Layer 6 of a small transformer language model trained on English Wikipedia (14 layers, counted from 0, width 128). Numbers have three digits each and are written without spaces.
A neuron's activation on a vector x is GELU(weights . x), where the dot is the dot product.
The model reads these tokens: "ig" "her" " was" " de" "vel" "op" "ed" " with" " d" "irect" "or" " J" "ames" " F" "o" "ley" " and" " l" "ater" " with" " d" "irect" "or" " John" " M" "c" "N" "au" "gh" "ton" "." " For"

The vector x that enters this layer's MLP at each token. A number n stands for (n - 500) times 0.01.
0 "ig": 330458279265238485517310409421521392595676660539426533403451518551661394549498431505688328601504549608318390496364593418596578708759678370437263482767549483520550669676757492404311297783708660301416421651400699462164543610495460432551593394494286134549501439703565532397529218544397286604633548539517419812604597564537412361552611435551673381675715613452550364586638381346474530338496
1 "her": 339324439452358610535317444567456610642601710434582627186527563459636735387548594455601477453593498664647351287532721194483377833691621497369347267474715406566477655424566488379426648479456698325424512769543812533441462565390517284484507526547264263412524414673671490439367385687335269521757749560467360771690410440540510382553441387606349266757405585505467285534621405475415455357563
2 " was": 362354455355410526659323400421338417649689677422425474332740597512726615578354563457726469524552327509570521372495656233557614706688508453460169630406666554619582588500693385434173745534818619266431455697487652599458353543602442244417630559393454367480302339470598433678541217691516317552515739474541443778521433471460724448556650452569689431502362727494457265443690447311465412191430
3 " de": 574452496548378471618368451549316482569779762533280501315798665439601467558586342495587618530467553609709599610493788301506679677604389416338233488473601689537578402407677539401249511357733447235469499560420637464337399617545395304548471642424469241408245617599638454533487202778496592571715545460432381574460506308485450537674635457527734540644338614619453024471629523307454322268377
4 "vel": 475231615409395459396449477508392421364624616219395538292772552416566697452693435574553477387369531737547665300463730329637647634668476416518223516495778664756578573362619481423217576498853540295318417551300638413440548580317357512497399498544573308580463414576665544438557356639382538474658592535460271725444575394528520515855328467517553410930549558577362456558742313341435348437335
5 "op": 541239378358474343455278466625429364526723443507411448214594756355750498470632623440416353519245407626403619353680695233473759662573722527622282520399765461477475808370522482623304531448686601228475369543463662507472639750338404480513614611536464343390485513599633588433606307708275396533662620481510342791537385539377625295508448483429612448628463666593398537456659296595687260379467
6 "ed": 597389405376334425644303279371488446555712534386327353325661532412680525341481459499581511524377385685482474314617733392479726697767642520364169649512556287574593553481505440419282778487736599275467461563483762560327422511439522390585600736404328335353458379640505643553583335642253318506602715650571478896590416553457544481570635504660436446669605681564456266582566429462558224337383
7 " with": 540368426332438578721251494639407322586770768460448515346738619482746459498488583577721453445595383496501464367645551354559520697707476419459176424504532404447708475511515436553098593654782526278464385408380781620393370628490345288633539519295373338496389393548579570672609377588366395537598518396538517806676425440505545354658655511683465301717508618486434101591587414519385484270478
8 " d": 557399371326441604590210362552321568503765676599365680417642699408662620640491537580651681211553614619530665649429677266533630653627369510321191537473632521496582431427638484265390504353713559184459388404362776511496270570413513296634524574482284461377321460563587463394451262702325438639484646395516344764599452220617517691634489539626630541547548544509265174496693432450526428362628
9 "irect": 660352714290299490514311493570255325526741579467331557304521733429753526468525501515538525471370535548373650425433473354509676862639721352375302500741552525560641558435570495345231489554850359106519410570462694538613441567360411398461637520500277392400533389749641479617588333547228429488600658591516419682579505448709544364623436434554370420693616621319363446491703325557664216462479
10 "or": 519441537291327382424302375575589348645701657465341619342628602356666511486618546436532425585455325560516488431545738198576725776530380464507241354457540367782603477407551515382473585430554675169615408630625693509601394607216529396536524533414304349368686464680712364573523246604171346542617723565612309786695628297502519474664584457557301268667368691488551374497507369634505543402636
11 " J": 447423374443554498543243319548365527460705637499419532369537705424648496457526488680406464326353265631532434512430712382587469796774593527510294520535467498735606331484730686456264238615617539194387407500490732429481537732525415230630211381339332318454413477563512609606737287596322329697561797411742409694636292407473282628678413434615440639596512579467472429502579519565497426418691
12 "ames": 463487361483518563526340311513429433654613703642423561270514881518701341343607468409455410406363462493650455247553632317648472791646630415276321404225651531557715203385620707514551539499504361337422507538412801515548388707653482302463486305343346354542509437727567569634606427710325393601516555584546424697447268483349453568671452482647410521728487452435401451627691215639573446303619
13 " F": 505405374403444497569258367481495484536629621413475519356500892402649485477544315570467342594477525628580611425404566397586496707735565417377207518455551526530481325609740584314312541562693464260673421674538751394557370499443267312732319471341243382309333461600599683453495265526482399630647782317538290673508260381502540475764431420687463604497592625586364506605653571593511409370820
14 "o": 474523421494237558695280343509462511460502763556273491360560960431813460321470418409359550373414387588521605537424712195654491640607692384443216466497534368556579435433534413405428594505758428300572407594489772524520328468616502287637474587370456429507464423787531646499233305481537505581708687526589263592757479312483391442453431391687664486731395376531296351609620468469753429493679
15 "ley": 421472532443445554467505320611400485671555628488369450330607833488722544450458554385409434460287559548825559226555545259607504639596531387434242343199578281598607502577608747400233712509731591284461331772557681581629451454476273293547569471439323405472485262680369369459636318631398420655821676588555393685587294419353526364583521389640289404773358532616374495560637580588590350461657
16 " and": 420487397307523577670163404624544436513681643616300521341690751587704412664414497477636351369487294438712442359550512281552477768741467450436264486540635525508626303582588375394283743577748555398519341451391699584524406556383456329698567492325568260472354450518601463664429315746376481710595704533436305774661260366487623261667608468652460581717414612481278253541513510418527375313555
17 " l": 635338357428453593672427403497496488457742618449343738323677701388655526660466595605651687282475497447481421616442710407521627654632436469616361562435702389678538265522614466259104529299668530204315475523409653496575444607518419266739394486333387320389456522660627520487432467729398472731614780448472316683507478325449347485765510456568589598575415623540284207598620480496500267136566
18 "ater": 562468454508527539370307456446392528482737736568363642232644826462811674527458505471653545320484385479595430533786487367638534665636544493278360408489663411425667380494592275309188526633697604199298395583412589390561427502397297416593598541437368369453494492623666470544478271714258454680497620667443303845584466603485618389707361349663437400768420674458461441448530518464695422196371
19 " with": 612349441340497587688271442608463350523765688458397540366793700499738408541448626601741532465601386385424450330648555349583517685703465441447255425426548450471691380554458400511136629624750496206440358379406766512478397606475279301613569504210442317544418407566576595658600372578356475609544534450574418755748392442549569399680541539680412324731567609470299169635612472540420414285453
20 " d": 611445417348486600607168326513330534498756538640328664426702722444636617670450551572638723246565555524497675646435652290529639673634331520328264496389673483483565335454566408279338535363717590185462343416348754446542317546411475237618563569433307451381354471574607485414466284660327506674481645440546323773641470226645556680623423549633554567530580560532180225524733482468581414341636
21 "irect": 693387726303334479493318460526274307500752503506288530324565776437697511497483515501554546478349497460327643406443460363529688850639704334394379468707580502561633471472517463347215468549838374096503391571439671494665465530362408403457679505462339386410544377748655488630599340516223487532593650572585377676607516449730567369624403445580333454693663610361304486511728383593677184452506
22 "or": 563487555301360371428297361535610318646722584511297605350642640368625502510558557425546403581422292484501477434563745216580750783517371468530312335377536339758608402447494492400445562425552703176609393614618673473655417587227540398541575540370348342359706461671706376603532260585159395571591721557670272774709624288517524476665550445562268290656399683524491406527534418663514527384658
23 " John": 379537282498457630484381155433300385611680658506351596340584810565613413585420483428507593448475337519573429391464691340636431770713715467320325288296533441751580284602544743516285502602533605381438421537479696378685526709472423302559394483390297278590436407580539414629649307696309430754517605471705305633642314264531590428673357455608414488796476585567380443413658518655456344444655
24 " M": 560469382435507580530253310461581418556603578535408495329741854425604499384558561645484538385332306456394478489443539323596447706725534347360250502415555581684573232535532653404426325557610602246482415678510722491622365638646469263693330523254206316346350279610390578538493322670479468662442756391683377656642284463457512393808412444638500644498585759561329576524644592585532559378730
25 "c": 369533490634603559367285361463706451597469698542378644347647795311675559535523461489395500426441474630271415429453501176581612583892572568357288413630614324550622191457572576366314536456568426369617498633380751725593332607612343328584584485396510292515264355582474582586480525542512535736517571511617336544629201354415504600753318231493564580601626371401255456572750581475339747344619
26 "N": 533423569460586413678317390468605338544630531550318587325603790316689490394559593736578453414291270583397503369563501387710538698744748350390394475591770485491632333457513622417257507492541604356525402456506733466675295626436446497546359467256547193332424290775527434493569482490339513525626516390677384486626247512451402527697488314669594705597629565526299554331588593445530166512732
27 "au": 527565485489413268433352388481433453535608650462213568417510866414654537398503356511524343624262550504576567315498591290704712664488749522400404292424600417381652252536528496280259679396529609298487595616550735563420467462504272549552425548439494415469394455606463519523407259596354473766703677545567475677731295284280667387503521390758413608838437433488276540401723676521521643241650
28 "gh": 492438653412406250460494407539574436633565574496270520361623772317640395291524445525656403316303459576755553166602471337684611660502640368358389498495756401699570249340505657390272482646671640543469506616603737392741562558393428400577378494360418301493325288668483379534535354664340499635605822549659412725677413471395534281473265572543514507737743498464205575589630539505450341311642
29 "ton": 397342399484589635492437271507524390663547620510318435239517815527682509473557512317605403441251392616696536246506644264619579610564644373497368278203749333509579254571507582370281678650498632291535518757580678572670431510578422434634565471308275410555468186640400448575634587537203421617582598633648371675647248252488521426575519478699347481714494699618300435607639486615471411398609
30 ".": 429362560288586518604354314442648323497581643590362502369666723560605415693379486507677380290451393286643472458646617414583468679901523586542357511494531509436426265614389606430237521567880547128382552547476715522507431455523466304620600437285545250473426587618598525527625243469326453700501610450622291795618404277385519343752628482754501440544561474578299308539743556456568604218516
31 " For": 572618423566463662596503392517351249594687623532422536313474792392690420540466506448690482499420418389521557491461670400639438722777573488231274499419557501373575368515502493359206636683790437063579411564582643454592390478357416501615490407317351293425666389505581682737584245382446555716552578251670377825726397321376391558727514594589310466601621371428302371505651590416542517376587

Each question shows the input weights of one neuron of the MLP. A number n stands for (n - 500) times 0.0015.

n217: 544436605567488456494375621371590435437625372585561414283708528618454423555315414485560500422315459515605593433565537500672589325665542384620599766611542615563450519360450624646524506534428647633512536512417357384375543410450503387406334395600446424508494539625393605551396540529491481346546511393519606372743644515523497551341512511480421585442491334474370425390594562432482494471327
Its three highest activations, in order, are on tokens 28 "gh", 26 "N", 4 "vel"

n109: 635663446400503503594562530448529579516385390381363739372414500413524510582520523375362445632592523378431429561610464632570458452546529408648564661612800605409461364657408306605426649471620455387558450366510278546168561480347418479567460355654443640635649500398312354587447341470609325400519389610604626493618471460474639398621266535669474536362540535662518332340526420391583589622516
It fires most on token 31 " For"

n495: 443604411503536667484560587669374423506500324503500558615436332506355744455577449634503481561526697318582523384542381461432522413561580740418484599490448464405316632575679384516516444407525465670467479633512576399324531722416726517416532621444487549655349457427443383490309509506568410487534306619685358646487609458325255566614564371547471475605493581462352278361426644628545450407556
On which token does it fire most, and how strongly? 1 "her", at about 1.1

n243: 361602469469560458284541562487565341541391690464326435497416465459503594561468572419503351488594702484446305490490652397513459527403456394556569696403575424295635479736536433506328582556440360630353469624557450423609472484692535497541346468290309690672361627500459459530425608649603423442434463506667664691784582451326430483591623581573351522449464604468514541410451578393286598639678
On which token does it fire most, and how strongly? 29 "ton", at about 4

n340: 538497625711429561655497576631507411567563393483639531419589408600479669510654469503378349611579398514449444301555621693714440496414530388525500500497646370296463732521370295582570450533476314452652406427440432453333740568345514468437292490327371622549418234534294209497632507613569567737433391326695623503542517570514470422553726586663658371459552483503459335653400413579414582534420
On which token does it fire most, and how strongly? 7 " with", at about 4

n52: 616657396616537492535401550470551508426449487517471534429475584405417494605358603419565495471467594489434625595480590330497497462467433612483523420453542554540569465455655601467719568559625434712529366435248368484429624569559522655608379326468475439487503452541511487494508478386397674509307409519415456607514484387403475474476597607695764409525619500601608660379366442453450399430637
Its three highest activations, in order, are on tokens 8 " d", 20 " d", 12 "ames"

n381: 462547440329491592497623374393514566509563452461457479384539538483439488518509521607597648517663571518532503515542605591467483447521514580442400476524524808515317444482624608394506282414570252575564542410468522365600552636458535426382662234371479569520438460453392365322458500473355580519509574503506459313382465759376643683491521614679536488267551592471554485471518394598679429628615
It fires most on token 8 " d"

n407: 453580433429451484544500613451376396478689375324373444517615479347442565581497545581548297577411561573553491439627369483441590488388384427497585481779605471414508411526458552570509393364399572506454418588448480699548573614497645341552381497611418438635609559592566457531593440379566452342661379372535521389586552551500536445432472594514676564481531274511608547519609494548371328607443
It fires most on token 26 "N"

n115: 421381512506529530447428459420333370416530455563451357371459585398595408355497608434606602545462676459416506660525528581605420692449476564445523469434430481448704543728642419635600416500407544560555506765549569435526426491576399412537465362476644527536453530415400284477417454699641292487398357606351607294519491548525398253595367312587427500431568558478531587391256726323551691500732
On which token does it fire most, and how strongly? 24 " M", at about 2.9

n180: 658583647503438363444488618503483434374385540416621350515425551526401413607518316494311535608479461658473567614304313384455304569623457431317476482366615414564652519555649412536466400581427680521531574573442419530652291622286390323317479360465649411628470623604468618384464562506538681534535558514547497467451582476458409568523533529361632524426470544626529591367524403575476684443624
On which token does it fire most, and how strongly? 25 "c", at about 2.5

n444: 433594516657566402391593456602614527394698506578259456407551297434388527440429361517638457474571436365530490441446414472558437270673422477700593527708633608434644539428658414530417427631437277432340369333428308523387575694548406493599374537637455555526632687487613653452787275568399424486487370587539311421607665589560623545265608429457514379527252668543442550500483660392663546537461
It fires most on token 18 "ater"

n40: 558421317639446483614548414401512626524468468334459457406350602485475401570549500616475497515613533454509506354691371506543644490420609547506569418503568198572275523478540446469299359530467675789491529546503478557696446561417320532425553647411556465526310570500443518350500539586676308596332462676635688565278569540494443355556613344476463342457556581512563512591497378614549369644500
On which two tokens does it fire most, strongest first? 28 "gh", 5 "op"

n63: 635506500637484578388597283431766414527494599509468460494426464479535534436525367457544464468613488426582397627580374453413620445309583465491666592451578408478702487553475509717308596604632276383630544441527500573275733408599552554587320408598422535573595388418594319434537473377579633638425423515416558556619386350488443516464512571364574408573613593572424581494346300429389356328450
Its three highest activations, in order, are on tokens 29 "ton", 31 " For", 28 "gh"

n286: 539594763549535411522565483395477480548458486268505441435463545512528416364539397568473466514483449546524535604434428388323507431537519505522430515388540435530517435490315498549565522566488498556495618460336500534612476723436449401557537522427371460500561570502608538498579634456544737643560500442431572577473500495434534528498463549464324653512410559490571510568475418312471698505509
On which two tokens does it fire most, strongest first? 25 "c", 12 "ames"

n105: 491643343539692447435435453558551352565352589585549503294666517396552396291547481666628509611472625478429609455465546567462614700393467367385797503466525416400494563427475482497532586427435617472341443471555503707487540662374637594491481422439455627455447539587599597382538749390216456608399512239457619302317512567459463626464610654485484541534417463509409451593283540371481598500627
It fires most on token 26 "N"

n198: 495525517469516507404500636537514397529319533582433445398600530505505422607320497435482708719577525363535495536503524630515522581457567490370594535577396505528490355612535512358428446449539463570407697455473534394541427532470495534444417634447475553450500459550453505363406571593434287516639399457450621396520480421634451539328690476537460582594357617581519483495503516397510399487418
It fires most on token 3 " de"

n41: 308567463418583434572642558541506394579302393593473352599513521581470558398558545519336569681423570471465474507400544408332670544535522293697624446634328424461631425500570541506467601488472689500589555318516347294500584363332417726556351519466591398460526580739386423637607497532435455544500648390517402363559462448676639447447490546174603274516575413487548475611696217529542487551512
On which token does it fire most, and how strongly? 22 "or", at about 1.5

n233: 550642461481515607451566500726632556658571561482639415434392550449485521547386518482488618478453425427500569343441426593347511402603551598527569666430737482578448645476392445453491431628560434641618262464380391639423432712438416552563660573350399458461544550645529486351444664509528431417426446447485330580641503446485471388341324452410547352544497375643645669503356472386635512418418
On which token does it fire most, and how strongly? 5 "op", at about 3.1

n331: 523487602563448599614539427545564450406733465444438507429424593610689740418490583659652451459440595639343541394300545375660412434543398666371655652457567534344540616611533620464568412461325379370374500389274242510615603408333477466555530441510362643682390490572569411520443441566578643403513698506451752267541513473427546299205570401320513503513706403373500627421450500464520417417564
It fires most on token 9 "irect"

n150: 503432545588658424534426494637635509641494544469326635392329436418619606627488516428567375390804481441605411613538403484299549474453482512455649271531535436564673510588531695475475390491524509528587618450515477475538476373428392481485402488630487716527419312420423371373522357562636735513433458470366391446529673778485653625485621470389425500599237506469235479629444480441413562547458
It fires most on token 18 "ater"

n480: 573335433424642491493474413490564513245330509260300396585294489630397343414393477620534431500566563417388500521456236428614448566503327330364436517553746630589427451676420438454619503432533677339593380520386738592564555589654291462558396593548476731601570500493293535578419311614411518507526484519395669490660686463596520551487647602497460576437687516448604611428293532543383687580616
It fires most on token 24 " M"

n31: 639687416522429412382641421424562301583472503354638634587591371214490516461529654692513417584409671627596450510628309530533296670383372516420603549526612614557526493500455580591457474525548737314225845263522466699556497526421338520418477406484427412398464491571580519354312557373441493480516550491418579437460573642409417765469464512548402536481490434455651433529493623513660558471478
It fires most on token 26 "N"

n3: 412510343551486503407306486447533565607408655500651575663497350695479722800588507497580234610263638558678320346445606333438447550292546582503614514375630643420466496645459680463451523444407276572339596160550736594535507517418517496530593706484500493439507393460360608448483467568579493706397480513336356358635417631554580514510320321621565375527379401433562640517473614493452521432467
On which token does it fire most, and how strongly? 27 "au", at about 3.4

n399: 656424500481510410834549493598545423516333544667604570490313321500486651613423352480619418446433728533497561703631569445443676497416551494524296291450466479715487430544680696497555405633591402544514497530377427641503380371359493355526473490481514667361513443394474555564611549644479374584229458175493704436411379442543444617381410577622447626421541253457572650612564482397423632443513
It fires most on token 8 " d"

n193: 524348352699555428558506482480659464442437618337451509485606408670488363500589494544557430396488521465471394488658543382512546317571409474536428665397440609594374572635429613532582622603393547604427601518494350617485497388518379375488563547374404517494624551626346489536443483473270522596593526568674591452539497731468398311517609304453598506283491742648427341368512618497405491533423
On which token does it fire most, and how strongly? 6 "ed", at about 2.5

n396: 341588506310491494648500333555517562471614500594543690524435475520408619609565604450530593627603655615509467689405552449548532404435506446488401568424509430406406478431491448653434477597410422476311539563448491637503586447512526466497211397554401548500447418661689295734479393275538452509353406511503385542349321518612515585520488500599482488509458422364503471643379674772607417565440
It fires most on token 8 " d"

n405: 534539416468544392610517404514387458489454417565326607437660382590445500528604593508566605572441433410186491668350522566328632418444465638299574550478446454546469544503500464581563437552451453328274606551571398436589484550492492517429429394573343419417314599653588389589489632559479439453484378446417482551623541737472525460484595648569410533472523404563479665425449553362678485382511
It fires most on token 21 "irect"

n184: 531719532553485566420494316615643447431384654368517404517553394497532562584478350570460580551548561531558586483593327549497640509362435392552235430564364408342559618520416467534500481369385486472353375642454579420600557603709598425677582419576417457604427500358500503429477566393616533479541443535409556543575492446584704448492278497483371481447511342624473462677514535466480602382524
On which two tokens does it fire most, strongest first? 25 "c", 15 "ley"

n43: 497586583548517649240351506601468489574400331581480635577475371503483486575413371391551497476572467581533358708581590306452459585478664572620375528375537325537578370449631473542580582432582420478460624331698465596506581481461475471424511400430565449442517481281585567335458530500432383623481527372450482597537620571486560566543402471550388503281466549541686522619503591399321483550497
On which token does it fire most, and how strongly? 22 "or", at about 1.8

n437: 364638466551411497531531449621476433382598494640595318337554596515484216516656366427367528533582620484374513352299301497439596360589582326539675702551375507370509450642500425475536618442441603420497566449466559368636426598500459543620333642429594500500548479563381711306449581678683356291481515724723537516750562468367537408549440637569529418544364379469521578569516430475344550420491
It fires most on token 14 "o"

n484: 370516528537592570490613569622597474497431376490463595580539708545632546399510490461640471590497610464494373720658522651437548366454594415460603510777596423691230521321415442601343487510474420444672472328487469561606462526543315639586702379370414459624644287422423342423377609408622525479481664534613704480533590537350558524421592384555621542455653519500472241400428328215549360326427
Its three highest activations, in order, are on tokens 26 "N", 17 " l", 28 "gh"

n211: 471790263465470576603487476503415526459437562680543368562547441518478639620602416581511518490563695466477540495468561671489526514429432460535444487620616535505596508471346572482489326391456531495497592407548535577404429516497409421571429458482617535480555635591492387519571513600592475662341558453431439407497395463276474535563476540454565399443481253426477561601476500382377440353480
On which token does it fire most, and how strongly? 17 " l", at about 1.9

n29: 646443665437513497366808596578668363469512258439510449546462565497543414563433458554393525424443500405487646691503329474535238547404384353383707487725651507497639598326462450522363553469481556305549443448404483610429305566564361619447558576506730423551612348481575494293471569439507442410572555643607466549581323594307459520522596610582704437582390395569562656396417369564516470545451
On which token does it fire most, and how strongly? 26 "N", at about 2.7

n94: 336484601515510518307406599494537557484283386497523529562497476379660646459395388478587385545655494453469568657436534607541305556427579430549587346610554363461491490686437224579542649654398528300444371333679464612407334381468604362580324431515410610494611630547565363371410475497395493669491650509477487632438494413538684725509519527381424591443403602724606556506519290643525645659500
Its three highest activations, in order, are on tokens 10 "or", 22 "or", 1 "her"

n310: 713320322491487756611534519509455595571512381390311614474522439509578642463500503469401485530494631544534433646551571548595463641393240597230615616631586597523509470468497327322654291549641546453506726490457305463516500388449444279613503447400605554470670674481723482407440592402507354480408370530510374388593690548506531455403453566484456534413474540497581460519509269465427428598643
On which token does it fire most, and how strongly? 20 " d", at about 2.3

n64: 522808485491467503421487506428701249450522384426547519451291524462513623490590500551670654457641258446516847603594497467646314318436664562510471647574604361359484598298519522481520418456594535452500476214513500506614553398558771567578442378550350556427619595423592342507448588535411424483582320531426544490342500565334440556410567528538477522710664456626396525567497392391506493568568
It fires most on token 26 "N"

n195: 497445725494321629400540323583556427313520289532343453602477531526524394500441359614452468308497515625500572579529374500515420540488379542629295567733571704536436562450564357564359629557391327535515630385460482563616415480553570624312615366455375517464573657349388610426571583526403683475486576455439531482626517438593463491636535500607500500445607540397616529581506325371494494471579
It fires most on token 9 "irect"

n210: 604563483434437587480466520568422410429388486578311567583477422469656520503457404370556565445462486523471556422456409616553426527587525472346547431572462664654396469376601415382473568593469420384563629327463596597538646629383399512489245491354476391530448503624440360432518767448500412445401318481445543358524491550630383512295503681383573583719444551432672631448593527668567693422508
It fires most on token 9 "irect"

n279: 465424398533643419701563655541386642462565317542390558418455635481454390446519310423242610625830468266494601354464425625623415651403639559569409609558468573487350581406442459660421415581453661365705573422566480557516584465322557311628549407397513596518503503599399481490383642506322483453497636555497391480549666471248453530332590475528506299529480600563621324398400594551407637593525
It fires most on token 10 "or"

n429: 367558357548470512636550578386423516411610399417525396555351486536486532579407401516405422495617563415624315470441529271521474472503597600432346566540465686426386593592359443394516435598625455628481492454337552445646609492382434489663505662583546505455425503497416472511487471425511655489539495416573618657584495449609550541451409587542337503566375500406497557363655399356513506652410
Its three highest activations, in order, are on tokens 31 " For", 16 " and", 23 " John"